Layer 4 of a small transformer language model trained on English Wikipedia (9 layers, counted from 0, width 128).
A neuron's activation on a vector x is GELU(gate . x) times (in . x), where the dot is the dot product.

Input weights of the MLP neurons that the questions are about. A number n stands for n times 0.018.
n2 gate: -2 8 -19 12 33 -11 6 31 -6 27 16 5 12 -24 0 26 17 24 -11 2 -3 -7 -5 -4 -12 -31 -11 8 12 6 23 -19 8 -14 -25 -21 6 29 7 23 19 13 -5 21 -7 9 -5 -15 -23 -2 -23 1 3 3 20 -15 6 -27 -35 32 11 -1 16 26 23 -21 -7 -41 -8 -15 -21 -23 -2 -14 -6 -14 19 -23 -1 12 22 22 -43 -10 10 5 -6 17 -15 20 1 -23 1 10 -14 4 -29 -14 7 -32 -35 0 -2 6 9 7 -8 -18 -5 4 13 17 21 20 -1 -7 6 -3 -18 -5 -9 2 -7 22 -5 -15 -11 9
n34 gate: 8 -7 -3 -32 -1 -35 1 -17 8 -2 26 -30 -18 10 17 -18 6 -15 -20 8 8 21 -30 -18 -13 -10 12 1 5 -8 1 -8 -3 13 -3 -9 -30 4 -8 -14 2 16 9 0 2 -2 -11 24 -13 -1 -11 15 -3 11 10 0 -7 5 13 24 -33 35 23 -16 -5 -3 -23 -14 14 -10 2 4 -31 4 -15 -21 6 9 -33 8 2 5 7 36 0 -9 -15 13 -15 -5 -15 8 -1 46 5 19 -18 -12 -3 -12 9 -7 5 -16 -40 0 -8 -27 12 -14 10 19 -28 -10 -14 36 6 52 10 15 -22 -4 -3 6 5 18 -13 -1
n83 gate: -2 9 -12 -2 5 12 3 -4 7 16 -23 -20 -4 31 20 -23 -31 -17 15 14 4 23 -2 -6 12 8 20 -18 23 -9 -16 8 8 -27 14 -17 15 38 -25 5 2 4 -9 8 -2 -7 21 -19 -6 12 18 11 14 -19 -31 -23 -6 27 -30 -11 11 5 -24 8 13 -6 -11 3 -32 -20 7 0 13 9 -9 20 6 -3 -9 -29 -1 -5 -2 11 5 -16 7 -11 -13 5 0 14 -25 6 2 -28 3 -4 10 9 16 -41 7 -7 -7 -3 -10 -35 -4 19 16 -6 -12 -14 -12 18 10 -1 -3 1 -15 15 18 -18 13 3 -16 -19
n242 gate: 9 12 -23 31 7 -3 -8 -37 5 -10 -14 -8 -16 3 22 -16 -3 -26 17 20 -47 18 15 1 1 -14 -16 2 -10 18 8 24 -15 -2 -10 -14 5 -5 23 -12 0 -6 18 22 -9 -15 -13 18 -1 15 4 16 -12 -8 3 35 -12 -10 6 24 -4 -14 15 -21 1 -5 -11 30 11 10 -26 -18 -19 12 -13 -3 -8 13 -12 -17 -25 9 -10 -3 5 -15 5 -17 3 0 -4 -7 -3 2 7 -3 16 13 26 -19 -18 18 -6 14 -23 -13 -12 9 -21 9 3 25 0 -6 -18 -12 -16 5 27 -23 7 -7 -30 -15 -29 21 14 -14
n261 gate: -34 -5 -10 1 -17 -8 -4 -4 20 1 -10 -9 11 -14 -3 11 1 11 -13 3 16 12 -21 34 1 -1 15 -5 19 3 -16 -4 -9 -26 -6 11 -18 -33 -1 12 -19 -10 -13 -5 0 4 2 2 5 24 -21 -2 12 38 10 -6 -16 -10 11 -30 -1 2 -19 -7 3 -29 -27 9 10 17 -12 -24 10 -2 -8 -5 -7 -44 31 -23 -7 -5 -26 -7 -2 -42 -3 -2 20 -7 15 22 -2 10 -10 2 -10 -10 -45 -1 14 21 22 -5 9 45 -21 7 -2 -32 5 10 7 31 -10 1 -3 -8 -12 5 -16 13 -8 50 15 -5 0 27
n281 gate: 0 14 18 -4 27 19 6 5 26 32 3 -10 -36 14 6 25 20 13 -4 15 22 -2 12 0 -6 -20 -1 6 -16 21 -3 7 -27 14 -11 -11 0 4 5 9 -22 -14 -1 39 -15 -9 -10 -7 -8 -41 4 16 8 0 19 12 6 -7 -10 9 11 -18 2 -12 -27 2 37 -10 20 5 9 -7 -9 7 -2 -4 -18 27 34 9 5 32 -10 18 -4 20 6 -3 -4 8 -11 -13 17 -13 -15 9 -20 -7 23 21 43 -8 -27 -5 -11 13 14 7 17 6 16 8 7 -3 17 -8 -35 32 -11 4 -13 4 2 4 19 13 -11 -25
n448 gate: -26 -9 -6 18 -17 -28 -14 -5 -30 -17 -5 -3 -1 27 38 17 15 5 12 9 -7 11 2 -18 1 -18 -6 5 -6 3 -22 -31 11 -17 36 1 10 -9 -11 11 14 -1 14 24 33 8 -8 -9 -29 -11 6 7 1 11 16 -22 8 26 -8 10 -12 -14 -23 -2 0 -6 -13 -14 -11 21 0 20 -16 -12 10 -17 -7 16 -8 -20 -23 2 22 45 16 0 20 -12 -10 21 8 -24 22 -20 -26 -2 8 1 11 12 -2 -1 6 0 -4 7 5 9 3 0 26 -11 3 -15 -7 15 -27 49 -11 5 -21 -12 -22 -23 -2 27 -20 2
n481 gate: -19 12 0 8 4 -6 -6 -11 13 -51 -4 9 11 1 35 -12 -20 -12 10 39 -10 -25 -9 5 -5 -15 -3 18 -14 -23 -17 7 5 -12 7 12 -15 -5 12 0 34 -30 -1 5 13 0 -17 26 -21 -3 -9 -9 -5 -18 -2 -19 6 -7 -21 -9 5 23 0 -18 6 5 6 -5 -26 -23 -15 7 -43 -14 -11 -31 -28 5 -16 -21 -1 28 -6 -8 8 -9 -21 -4 -10 -21 5 10 -8 18 -18 18 3 -7 10 6 3 25 12 -7 -23 -3 3 23 -19 -18 7 39 -7 -2 6 19 -18 16 1 4 1 -24 14 11 23 -16 -6 -7
n634 gate: -37 6 -7 -3 11 -15 -33 -17 -15 -14 9 -18 -11 -7 -15 -20 -4 12 -32 1 -15 -8 48 35 9 -26 0 10 10 -23 7 7 -17 18 7 -37 1 -24 15 13 41 -27 -32 58 10 39 34 -10 18 -17 18 2 23 7 -26 -25 -11 -8 -10 13 2 8 -22 -4 39 -23 -25 -7 -10 16 5 -16 21 7 -10 6 20 14 -22 -7 -18 17 13 -12 -23 13 28 19 -9 -15 1 -17 31 2 -9 17 23 28 -31 5 -30 -12 5 -21 11 33 -10 12 33 13 -18 9 4 -13 10 23 3 24 -19 21 -5 -7 -24 23 17 -44 2 24
n690 gate: 14 -6 3 -13 14 1 1 16 18 -2 5 -5 8 12 -17 -4 13 -1 -8 7 -27 -5 8 29 2 -13 11 18 0 0 0 -9 -12 27 3 -18 -8 13 -26 -3 -6 -34 17 -17 -21 7 24 10 0 -22 0 -30 12 -7 -9 3 0 -12 1 -3 -2 15 -30 -9 9 -16 12 -16 -2 -9 -17 31 -15 -12 -2 -4 -24 -18 22 11 16 -19 -32 -30 22 -9 -13 -7 0 -7 0 10 1 -11 8 -19 45 8 -9 38 36 10 14 7 6 18 -3 8 -12 -15 -19 6 -10 8 17 -34 -28 2 -14 30 18 -6 25 -2 -1 -22 -8 -9
n2 in: 17 -21 35 21 50 9 -2 6 40 -8 22 18 -32 5 37 13 -27 -4 6 -3 -30 -7 -15 -1 39 4 2 -6 11 41 30 27 30 1 44 -17 -2 13 6 20 -8 27 7 -21 -16 -15 21 28 -8 6 30 10 23 12 17 27 9 20 12 -10 -13 14 -5 13 0 -1 -26 15 1 -10 22 16 9 -5 -2 19 18 -33 -25 -3 12 20 5 14 -19 9 14 22 16 -16 2 27 -34 28 5 -13 20 20 12 21 22 1 6 17 12 26 -9 -24 11 5 -12 9 -12 20 -6 22 -15 -13 7 -4 -9 2 -30 5 -13 7 26 -18
n34 in: 3 -7 2 -38 8 -4 12 -8 -3 -18 14 3 15 -4 8 -20 -10 -23 -2 -6 -10 13 -16 -9 -19 8 6 35 0 5 24 0 -18 -4 -46 -28 -15 10 6 26 -4 -49 26 -2 -7 3 -8 18 44 -1 29 -8 -5 27 2 -8 12 -9 5 25 -3 11 13 -12 -1 -3 -14 9 -6 23 15 10 13 -8 21 2 9 0 11 35 9 9 -8 -25 -46 6 -14 17 12 -6 -16 -1 -8 11 -35 30 23 -20 24 36 -10 -21 3 19 -24 6 -11 -23 22 -8 -36 -13 -26 -4 11 38 7 25 -26 -16 -30 -10 -2 34 -13 29 7 -5
n83 in: -14 2 -3 1 -15 5 21 0 -11 31 -17 29 17 19 10 11 8 4 18 16 6 50 30 8 22 -8 11 0 7 -26 -2 1 5 -8 -11 11 -5 -3 17 4 1 4 -3 -5 -40 38 4 -11 -3 -11 -22 9 -10 6 -3 9 -15 -3 6 -25 -6 11 -2 20 -30 -10 21 -1 19 -24 3 17 12 -17 -14 -7 -1 -20 6 -37 -20 -15 -4 31 25 -13 -1 7 -4 -5 -14 -1 13 28 -6 -3 -6 4 17 -3 -6 -18 16 17 3 -19 13 21 -22 -22 -10 -18 -11 19 5 33 -18 -16 -38 31 19 1 -12 27 9 7 -12 6
n242 in: 29 -12 3 15 23 -5 -1 1 13 -3 -11 -15 -22 26 -12 -31 29 -39 6 8 13 17 11 -16 -14 12 9 -8 -9 23 -5 26 8 -33 3 -8 9 8 -2 -2 -11 19 4 -25 22 9 -6 18 2 12 1 18 24 3 -20 19 6 -4 -32 64 -6 4 5 7 5 2 0 12 -21 -2 -18 -45 -1 17 -4 11 -14 3 20 -32 -6 7 17 -17 10 -20 9 17 6 -9 5 -21 -18 10 -10 3 -26 17 -10 -1 -4 7 -6 10 -2 -37 5 6 12 35 28 6 12 -16 -33 -8 -5 5 6 11 -3 -18 -13 -35 -21 -37 13 7
n261 in: -23 19 0 -20 2 2 -4 -3 -5 21 -17 -5 6 13 6 -8 -24 -15 17 -16 13 3 -8 -4 13 -5 41 44 -19 -3 -22 8 -2 -5 17 -10 -5 -9 -41 12 15 8 19 31 14 -8 11 -25 -1 3 14 4 -17 9 25 -7 16 -13 -5 -12 -20 43 -2 8 5 -20 -17 -9 20 7 30 20 15 11 -5 1 -8 0 -1 14 -16 -13 -16 13 12 -13 27 38 17 -10 0 21 25 17 -13 29 -12 2 -6 28 12 7 -3 2 15 15 24 3 17 -37 -25 2 -2 18 -18 -10 -10 5 16 -16 5 8 17 26 20 22 -3 12
n281 in: 23 -34 9 -1 30 -57 -1 1 -27 3 33 23 -20 -8 22 -32 3 -4 2 5 -8 -3 -9 -25 -12 -3 -14 -32 -28 24 -8 -1 19 -8 -26 0 14 -19 -5 -4 19 12 -14 -9 -34 3 2 -3 12 -8 1 -14 -15 -12 13 -5 -17 1 -6 7 -9 7 -8 1 -5 14 -36 12 15 12 13 -28 -20 35 -12 -20 13 3 -6 5 20 -15 14 -9 33 11 -18 6 -10 -25 -24 -32 -14 37 -1 -7 40 -8 6 -23 23 9 2 -7 8 -2 -22 -17 6 4 9 -19 -15 -10 -7 39 8 -23 7 -20 4 7 -6 -18 -8 -17 -6 -18
n448 in: -25 -6 -13 -21 -5 -5 6 -22 -8 4 -8 -4 4 5 -10 40 -2 25 -36 23 6 1 -8 0 -1 -17 -29 -6 20 37 31 1 20 5 22 -4 -27 8 -12 -21 6 18 -1 15 7 8 3 34 -6 -4 13 -3 -15 -12 -29 24 32 0 -1 -16 9 -41 -20 -24 9 7 2 14 10 -23 -27 -25 -28 1 30 10 -25 8 -15 -13 -32 -5 16 9 20 -10 -27 -7 26 2 14 -13 -32 3 -5 -9 3 29 -19 31 -20 3 10 -44 -12 -6 5 22 -32 -5 -8 -9 24 -6 2 -28 18 28 6 -32 8 11 10 -12 12 8 20 21
n481 in: 6 7 -11 -12 15 4 -1 -1 5 -23 -18 34 1 -4 0 -11 -43 4 8 -1 27 -3 4 6 4 -15 1 26 15 -3 -29 24 -19 -1 32 0 -9 8 1 11 -9 14 -3 8 -23 0 -24 7 -8 -13 -7 15 19 -1 4 2 -24 -8 -15 17 -7 -15 13 21 -19 -12 29 6 -26 -22 -17 -3 -5 -12 14 0 -17 24 22 -36 1 -17 6 -21 20 -15 -8 -31 -10 -16 4 18 -25 3 -3 -4 30 22 -12 -17 -10 11 -17 5 1 -10 -14 37 -16 -4 10 18 -8 -2 -8 21 11 -1 18 31 2 -17 -37 -5 9 -24 5 -14
n634 in: -48 41 14 36 38 -13 -36 -52 -15 2 -26 -39 30 23 -48 -68 -27 17 -26 16 -13 -28 70 44 24 -71 12 24 44 -71 -8 18 -32 14 -8 -79 -4 -39 41 35 35 -31 -70 42 60 44 26 -24 45 -31 67 -1 32 2 -55 -12 -65 -56 1 -3 -31 -29 23 -13 23 -9 -39 7 19 31 9 22 63 0 -8 -3 7 41 -6 -1 -47 85 0 20 -34 63 65 -3 -3 -31 -6 -42 6 20 -8 26 -1 -19 -79 3 -15 -18 23 -15 3 -7 -26 -22 46 55 -40 -46 -41 -26 42 96 20 60 -76 27 26 27 -84 67 -11 -39 3 13
n690 in: -7 -28 -9 7 -11 -4 -5 16 15 13 7 11 -48 -5 -23 -19 -3 10 23 15 -11 -4 6 -5 20 -13 -16 14 -20 -6 -21 4 -4 -18 -9 -37 13 0 -10 9 -13 -11 -30 -40 -19 -12 46 6 14 10 2 15 12 -3 -8 11 -34 -7 6 -16 -10 18 -31 9 3 -13 -2 5 0 -7 12 6 -3 13 7 16 -49 -9 -11 6 13 6 -6 -9 -11 -5 -4 18 -4 -5 11 15 -2 25 25 11 9 -29 -3 49 17 1 10 12 4 -6 5 19 -4 -12 -12 -5 6 15 29 -16 0 -24 -9 47 -8 -6 13 24 -28 -28 5 -13

Each question shows a token from some text and the vector x that enters the MLP there. A number n stands for n times 0.034.

" H": 21 23 12 34 58 22 11 -26 -6 2 -9 10 54 23 18 -19 -26 -18 14 -8 18 -21 42 13 12 63 -14 -1 8 -25 4 37 36 2 -10 -7 -31 10 -32 25 0 -2 11 -13 4 4 -31 -3 -2 -8 42 -14 -28 13 2 -9 -18 15 27 -55 -11 -35 24 -3 1 -15 6 19 -3 8 -14 34 -42 -38 -3 12 -35 30 -2 40 9 -9 -33 -12 -8 -4 40 16 -7 3 -46 0 26 11 19 15 -29 -42 -39 -29 -28 34 -25 16 36 -41 10 7 -24 -12 -18 -20 20 17 -36 27 9 13 11 -22 20 -26 29 -10 3 -21 2 -18
The two highest activations, in order: n481, n690

"\n": 47 8 23 18 -8 36 33 1 -17 32 34 -7 12 8 13 8 -22 -6 2 15 -4 -47 -1 -10 3 19 14 -4 30 6 18 6 34 -31 8 -11 -6 -3 -16 -2 11 27 19 16 12 -34 -8 2 -12 -5 36 -3 0 18 25 -10 -26 -7 2 8 -20 -35 -1 41 -7 -30 1 26 -50 -25 -20 14 -9 -16 6 28 31 -49 -18 18 19 12 23 -22 10 -5 -13 14 -17 -25 8 -26 30 -26 31 -8 1 -22 10 -9 -12 29 27 4 70 13 25 -21 -36 32 16 -7 10 -25 -1 45 -2 15 -41 -9 -22 -10 -1 -1 -20 -42 3 -19
The most active neuron and its activation: n2, at about 30

"B": 34 20 -15 19 54 -1 -1 -49 -4 21 18 15 35 8 -42 -3 -23 1 4 30 17 -24 -12 -17 31 38 -36 -8 23 4 -5 30 13 16 -7 -1 -6 27 -29 30 6 17 20 -15 43 -38 1 -10 5 -19 15 2 -12 27 -35 4 -15 1 17 -26 -40 -1 -9 6 -48 7 -3 53 2 16 4 26 -29 -9 -4 6 8 35 20 -1 19 8 -15 29 19 11 6 -20 -12 -10 42 30 -14 34 11 20 -7 -30 -44 -27 18 30 -32 -17 54 2 13 -32 8 -5 -24 -19 11 19 -10 23 7 -13 5 -37 28 -7 -17 -18 -12 -4 32 -4
The neuron with the highest activation: n34

" |": 59 26 9 31 -4 23 28 -4 21 24 7 8 27 22 2 -3 15 -34 8 26 24 -12 -17 -9 19 16 -27 -2 19 -28 -12 11 52 -23 -25 21 -17 -6 -37 11 -10 15 29 -8 18 -2 3 -43 -1 -17 10 -31 -39 -3 -18 35 8 12 17 -32 -48 -21 -3 11 -57 -31 -7 24 -17 -1 22 42 -6 5 7 9 -13 2 -4 7 11 22 -11 16 -21 8 25 -26 27 -14 16 -6 19 10 29 5 3 -51 2 -17 6 55 31 -2 58 -1 22 19 3 -5 3 -22 11 -19 -31 11 21 -24 1 -18 25 -3 12 24 11 1 22 12
The two highest activations, in order: n261, n481

" well": -18 13 -1 -12 -9 33 32 3 -6 -1 25 -5 39 5 7 -41 11 12 -32 35 11 -19 33 -38 -4 48 19 3 4 -15 25 18 40 -33 -7 -1 22 4 -9 28 34 32 8 -1 4 -14 -15 16 -52 30 -2 -18 1 16 8 65 -15 21 26 -29 -40 -25 -10 -34 -27 25 18 41 6 18 -5 21 -4 28 3 35 33 45 -16 -5 5 -15 -21 25 21 0 -4 -3 51 32 -9 -16 3 29 -7 -26 -3 -6 -25 -14 7 -11 20 31 31 -17 10 4 -20 17 30 -18 0 -4 38 30 28 19 19 1 -7 -20 -57 -7 26 -12 5 -4
The neuron with the highest activation: n448

" I": 44 33 -4 7 38 34 7 -2 -19 42 -5 -28 20 34 -3 -32 13 20 9 12 -7 27 47 -9 35 24 6 -16 13 -12 14 25 27 6 -26 18 -23 10 -21 27 -52 -9 -26 -14 6 12 -14 -23 -2 -9 13 16 -31 -7 -20 4 -17 18 26 -60 -2 -26 8 36 3 41 14 -11 -34 4 -6 64 -25 -29 -10 -2 -23 15 13 -2 6 -8 -16 0 30 31 32 -34 21 -4 21 -37 19 5 3 16 -9 -18 -24 -2 2 43 6 32 34 -19 -8 -4 -20 3 -16 4 29 -11 -29 13 5 3 -27 -10 -17 15 2 -18 19 -27 8 -31
The most active neuron and its activation: n83, at about 14

" 1": 31 37 -26 35 19 -15 -24 -4 -20 6 24 -9 43 42 -5 -9 -31 -33 -7 21 35 -24 40 -5 60 29 -25 1 33 -42 -29 13 48 -12 -24 39 -33 17 -15 0 -10 -12 -1 -14 19 -27 13 -34 28 21 -5 -19 -48 -6 19 24 0 -13 28 -51 -14 -39 -22 17 -13 -1 -13 -20 -30 30 -14 26 -12 1 -16 11 18 22 -5 36 -1 6 -2 13 13 -3 7 -26 28 0 -2 24 6 6 -15 22 -2 -16 13 -6 -2 23 14 34 55 16 -19 -11 5 8 -27 -4 -15 -5 10 1 14 14 -2 -32 -4 -22 -3 -5 34 -33 32 -37
Which three neurons fire most, strongest first? n242, n448, n690

"L": 33 5 0 7 44 9 2 -27 0 33 -10 -7 41 12 -41 -20 -1 8 -12 7 -22 -35 52 -54 -4 22 -37 -12 1 9 -25 11 52 19 -17 15 -50 -20 -21 21 -28 0 16 -22 24 -15 -14 21 -13 -33 -11 3 -10 23 17 24 -16 -20 21 -57 -10 -33 1 12 -7 -4 31 20 16 0 -12 53 -6 -24 14 21 -47 4 24 34 -13 5 -14 -45 -7 8 1 0 -6 -26 1 30 24 -13 21 11 -31 -31 -35 -19 -19 17 30 -19 32 10 9 4 -19 6 22 -14 -11 -2 1 28 -7 29 -12 29 -17 1 3 -9 2 -19 42 -37
The most active neuron and its activation: n690, at about 7.8

"orn": -5 38 4 31 32 20 31 -28 1 35 27 4 44 -15 -5 -8 -45 -13 11 27 7 -58 -9 -55 -11 34 1 21 22 -5 -8 -4 42 -8 -25 7 -52 5 0 19 16 16 -27 -5 13 -56 4 -21 1 -34 -17 -17 6 28 -28 8 16 54 17 -16 -11 16 54 -25 -25 -10 -8 13 -3 -31 13 -26 -15 -4 38 11 -3 29 17 -26 -8 -6 -23 -5 -21 1 -19 -15 26 -13 28 2 -23 3 -25 -8 58 -23 -13 27 -8 17 -51 -13 53 -1 -6 -17 -25 9 -16 3 -12 6 -8 -1 0 1 -23 -8 39 -9 -19 -25 -1 -10 27 -4
The most active neuron and its activation: n481, at about 9.1

" World": 20 9 1 0 14 28 10 -18 -40 6 0 -15 74 10 -3 -2 4 31 -15 25 22 -48 -10 1 19 42 -5 -10 11 -22 -12 -2 6 -25 3 -6 -13 22 -4 -1 -18 40 1 20 8 4 -35 -45 -11 9 32 -19 -60 21 -19 -2 12 0 1 -80 -35 -15 -20 -6 -29 -19 36 -2 -9 43 41 1 -40 15 9 16 -33 -3 12 -12 54 7 3 9 -14 29 -40 -26 25 -25 -22 9 -11 13 12 -4 -11 -30 -35 4 -16 22 1 18 13 -57 -12 -21 -7 -9 -16 -18 16 -39 10 18 -4 7 6 -2 9 -14 -2 -12 -10 -60 18 -15
Which three neurons fire most, strongest first? n481, n261, n690

",": 41 -5 24 7 19 -1 17 10 5 29 -5 7 30 11 28 -11 2 4 29 8 -3 -21 -29 -17 -10 30 -33 -23 7 0 -7 25 35 -21 -31 -22 -55 -39 -23 -5 -4 6 21 -35 10 -7 18 -23 -15 -31 11 -24 -54 1 -2 24 1 0 9 -45 -37 -33 52 1 -25 5 -17 24 -24 11 -23 70 9 -1 -2 15 18 1 -9 -35 29 14 2 13 7 19 -24 -15 39 17 6 2 14 5 13 14 -9 -31 -22 -31 -19 6 -3 8 53 -28 3 -14 -11 -15 -10 8 -10 -39 1 37 8 10 -12 -33 13 -26 24 6 -27 -14 45 23
Which three neurons fire most, strongest first? n481, n242, n34

" 21": 22 30 -19 29 6 0 -4 -28 -22 25 48 -12 41 20 7 -9 -19 -7 -8 0 7 -38 18 -33 11 40 -15 -38 8 -19 -3 20 48 -36 -28 45 -14 30 -13 13 -13 14 8 1 17 -11 16 -10 1 9 18 -25 -70 -14 11 34 7 2 14 -87 -41 -15 -20 -10 -30 12 -2 -8 -4 24 -21 25 -13 -7 18 -2 22 24 -1 46 -9 -4 -17 4 22 -23 28 6 25 -28 9 28 0 9 -14 24 1 -27 9 -22 -32 15 14 12 25 44 3 -8 -23 -10 -7 -23 -26 3 -2 18 3 18 -5 -40 13 -54 6 14 17 -15 30 -22
The neuron with the highest activation: n242

" is": 28 11 27 -4 -10 8 8 21 -37 14 5 7 44 -13 -1 -12 1 3 4 14 16 -45 8 -2 2 33 -60 8 26 -25 29 35 16 -3 -23 12 -44 -7 -18 11 -20 -14 -11 -18 44 11 -9 10 6 -10 -17 -25 -23 11 4 14 -39 23 37 -26 -45 -19 23 -15 -37 -8 46 17 -30 3 -36 36 14 -23 -20 29 -10 -17 6 10 -4 7 15 24 23 11 -7 6 16 0 37 -19 9 14 32 5 12 -56 -6 -31 -47 38 40 10 58 -14 9 3 11 16 7 -23 3 -8 41 0 28 18 -21 -6 -18 -15 -35 3 34 -4 -15 3
The neuron with the highest activation: n2

"ze": 6 21 18 34 11 35 65 29 26 20 18 -12 17 12 -34 -32 -40 0 27 -8 18 21 -29 -34 -2 16 -2 31 12 -39 -17 1 43 13 -31 0 -56 -11 -24 17 -42 -21 -22 5 16 -8 -37 10 -27 -19 22 9 -4 -1 7 -7 39 1 6 -34 -50 -6 -10 -7 -39 -13 -32 -8 5 4 11 41 -12 -21 20 15 -17 23 0 -21 30 9 -26 20 2 1 19 27 25 9 -17 -2 -1 28 3 -12 42 4 -34 9 0 -33 36 25 45 -32 2 -52 -1 -13 -6 5 33 -2 -25 -48 -8 -5 7 -10 16 -7 -10 5 15 -17 -5 20
Which three neurons fire most, strongest first? n261, n690, n83

"elf": 13 33 21 3 27 8 49 14 12 13 26 -8 16 -9 -19 1 -36 61 -11 19 20 -26 45 -39 23 29 -19 16 -31 -21 -6 34 41 5 -5 17 -31 18 -21 1 -11 16 -35 -32 -3 -41 -17 3 -41 10 -24 -1 -12 -15 0 14 -27 -7 17 -26 -20 -15 -23 32 5 1 34 39 8 40 -17 14 5 10 6 -10 -45 16 19 28 -11 13 -59 22 36 24 -2 -16 30 -8 -2 -7 -13 7 -56 19 17 -35 -38 15 22 -10 -50 -7 -8 28 29 -21 -27 8 -13 -39 -4 5 -1 -2 3 -25 3 11 -10 31 -27 -13 -6 5 29 2
The neuron with the highest activation: n281

"i": -4 8 13 26 28 23 48 2 -7 31 32 -3 27 15 1 9 -12 -9 38 13 44 -7 -7 -27 45 52 -22 12 19 -7 -1 20 25 -14 -1 -22 -57 14 -13 36 -39 -30 28 9 10 10 -17 16 -30 -19 23 3 -31 2 -16 -20 15 27 -12 -45 -12 -42 29 -29 -53 6 13 -1 -22 24 -5 25 -10 -12 13 -19 -34 -25 16 0 -13 29 -33 24 -6 28 11 -35 21 10 7 8 10 -6 1 25 14 -44 -43 -6 6 18 7 -10 72 -17 -26 -26 27 -4 -3 37 22 4 23 18 7 -2 0 -13 28 -20 -22 -16 7 5 0 -16
The neuron with the highest activation: n481

"ola": 23 22 -9 30 30 21 5 -16 -4 31 5 0 57 -4 -10 21 -29 -5 -2 11 18 -13 -15 -42 35 23 -4 2 6 -17 -18 40 17 13 -36 -12 -20 27 -32 7 -28 3 9 18 7 29 -11 -6 -37 -15 20 -15 -3 23 -12 22 7 12 -15 -53 -42 -35 10 -34 -46 7 10 32 -14 29 12 14 -12 -1 -27 -2 -5 -32 31 -9 -10 15 -18 0 -4 -16 -12 -22 29 -52 -16 13 9 16 -15 -8 8 -51 -45 -15 0 8 28 -3 67 -18 -4 -60 -4 -14 -42 33 -12 13 11 1 31 -5 -9 -14 40 4 -26 -12 7 -1 -7 15
The most active neuron and its activation: n261, at about 11

" Jean": 18 37 5 35 30 41 19 19 3 29 50 3 30 30 -8 -32 40 -50 20 -32 5 -1 14 -13 -1 71 2 5 18 -20 -22 22 28 -27 -39 -10 -48 -19 -1 8 -33 -13 -43 -17 18 -29 -30 -25 -13 4 34 16 -17 25 23 43 7 55 -4 -28 -27 5 44 -12 -36 29 24 2 -3 17 9 32 23 -8 12 -22 -19 7 6 9 1 5 57 17 -10 25 8 14 5 -5 -41 -11 -8 -5 13 18 -5 -22 -21 -6 -6 18 -14 -6 25 -14 -30 -38 4 28 5 30 29 13 2 9 -4 -11 27 -9 25 4 -2 3 25 -17 6 -17
The two highest activations, in order: n281, n83

" V": 10 30 6 10 62 -3 21 -21 -3 -2 13 33 12 28 19 -14 0 -5 11 29 -9 34 51 -27 34 18 -13 -3 -16 -38 -44 14 42 7 -12 38 -39 12 -34 28 -22 -17 -7 -32 2 7 3 -14 -2 -10 9 22 -41 42 9 -5 -42 16 -3 -64 -30 -26 -9 25 14 24 -3 -8 -3 4 -5 9 -12 -2 42 31 -30 10 20 10 2 17 -9 -7 -2 17 13 -8 -3 -21 6 -2 26 -3 -12 9 -27 -49 -20 -30 -3 69 19 20 25 -27 -6 -10 -18 21 -4 -5 7 22 19 21 28 -15 7 5 -7 -4 -25 -38 -3 -12 31 -4
The neuron with the highest activation: n481

"ream": -8 29 -32 18 28 -1 -3 -21 -45 28 25 24 29 19 -8 -42 -36 26 -8 -6 31 -24 -21 -30 -21 32 -4 14 11 -24 9 19 42 -5 -11 12 -20 -12 -34 18 -17 43 9 -22 25 -5 -7 -36 -4 9 3 -54 -4 29 8 11 21 60 20 -21 -60 -31 14 15 -8 -4 27 -6 -9 18 18 12 9 -8 20 23 -9 21 -5 -19 -1 19 -24 -7 -7 26 -13 38 54 9 53 -5 -24 32 -35 11 -24 -27 -22 -5 1 2 -22 -26 35 -34 43 -14 12 0 20 -6 1 18 7 29 -26 4 33 -38 3 16 -5 -11 1 6 6 27
The most active neuron and its activation: n448, at about 1.2

" and": 51 -3 27 18 10 -5 14 46 4 8 -4 20 34 9 5 -13 -10 -5 12 26 24 -25 -8 -12 -10 44 17 -3 20 4 17 44 32 -12 -27 -5 -15 -5 -26 8 1 -5 12 -6 8 1 -24 11 -6 -30 16 -3 -42 0 -33 11 3 15 -22 -17 -53 -6 -8 8 -27 4 18 -9 -26 16 3 35 28 -7 9 25 23 -20 -5 -21 25 -13 13 8 27 11 -14 -25 26 -32 -2 -12 29 36 26 -4 -20 -50 0 -36 -31 23 11 -11 86 2 9 7 -7 10 2 -35 24 6 19 19 20 19 -28 -10 -8 -31 29 10 -4 -6 -2 -5
Which three neurons fire most, strongest first? n83, n2, n690

" pr": 1 49 -10 -13 33 -2 0 -30 -9 -6 8 13 -13 20 -12 -35 -10 -23 5 -16 41 9 47 -28 13 28 -13 -21 -5 -15 -28 0 33 -3 -29 17 -49 -18 -31 -4 47 28 10 -18 11 30 -36 9 -17 4 -5 -1 -40 -2 9 20 -30 5 -2 -30 -53 -79 17 -30 -13 37 -6 23 -25 -9 20 29 4 -26 19 -10 7 -5 5 1 -7 -5 -13 37 -3 -17 15 11 15 7 -22 -5 3 -10 -32 -28 -28 -18 -20 -27 -30 62 2 -5 14 -18 36 -1 -7 9 -4 -50 16 24 13 30 13 10 -55 -9 20 -11 -3 -14 17 -4 5 -16
The most active neuron and its activation: n448, at about 4.6

" off": -14 27 11 26 1 3 -15 14 -1 17 22 -73 6 -13 12 -63 -6 -52 -17 49 20 -3 -18 -15 -3 44 -6 24 -5 -7 4 16 1 9 13 46 -29 -5 -51 -46 33 12 4 -22 9 19 -19 -16 0 3 19 -19 -22 25 12 40 -14 -20 2 -25 -25 -15 0 -1 -45 24 -5 17 -42 -8 -49 3 26 -29 20 28 -31 9 5 9 12 -25 16 -14 7 24 -6 0 22 -9 26 18 -17 43 -6 39 -27 -23 -26 -2 -18 -3 -3 38 25 -23 28 6 33 6 -10 4 -11 4 22 50 -4 -23 -25 -24 20 -21 6 4 16 -3 18 17
The two highest activations, in order: n34, n481

" The": 72 2 0 18 19 30 18 -23 -3 3 -27 27 22 -26 0 -11 -3 28 -5 13 -16 9 5 -47 14 32 -15 10 13 -22 3 -8 -8 -24 -5 4 4 5 -6 -11 15 9 -30 -7 23 -25 -16 -6 -11 -4 12 -47 -61 21 -27 31 -6 21 25 -10 -31 -28 -3 -1 -23 -22 2 3 -16 -7 19 19 5 -11 -20 -8 -19 -1 2 -1 -12 -17 16 42 -11 40 5 12 -13 33 46 3 9 -1 4 34 -16 -18 -17 -25 -2 32 6 10 77 26 -11 1 -20 25 -23 -7 3 -10 8 40 -7 -19 -12 -10 5 -10 19 -20 4 -36 -3 -24
Which three neurons fire most, strongest first? n448, n242, n481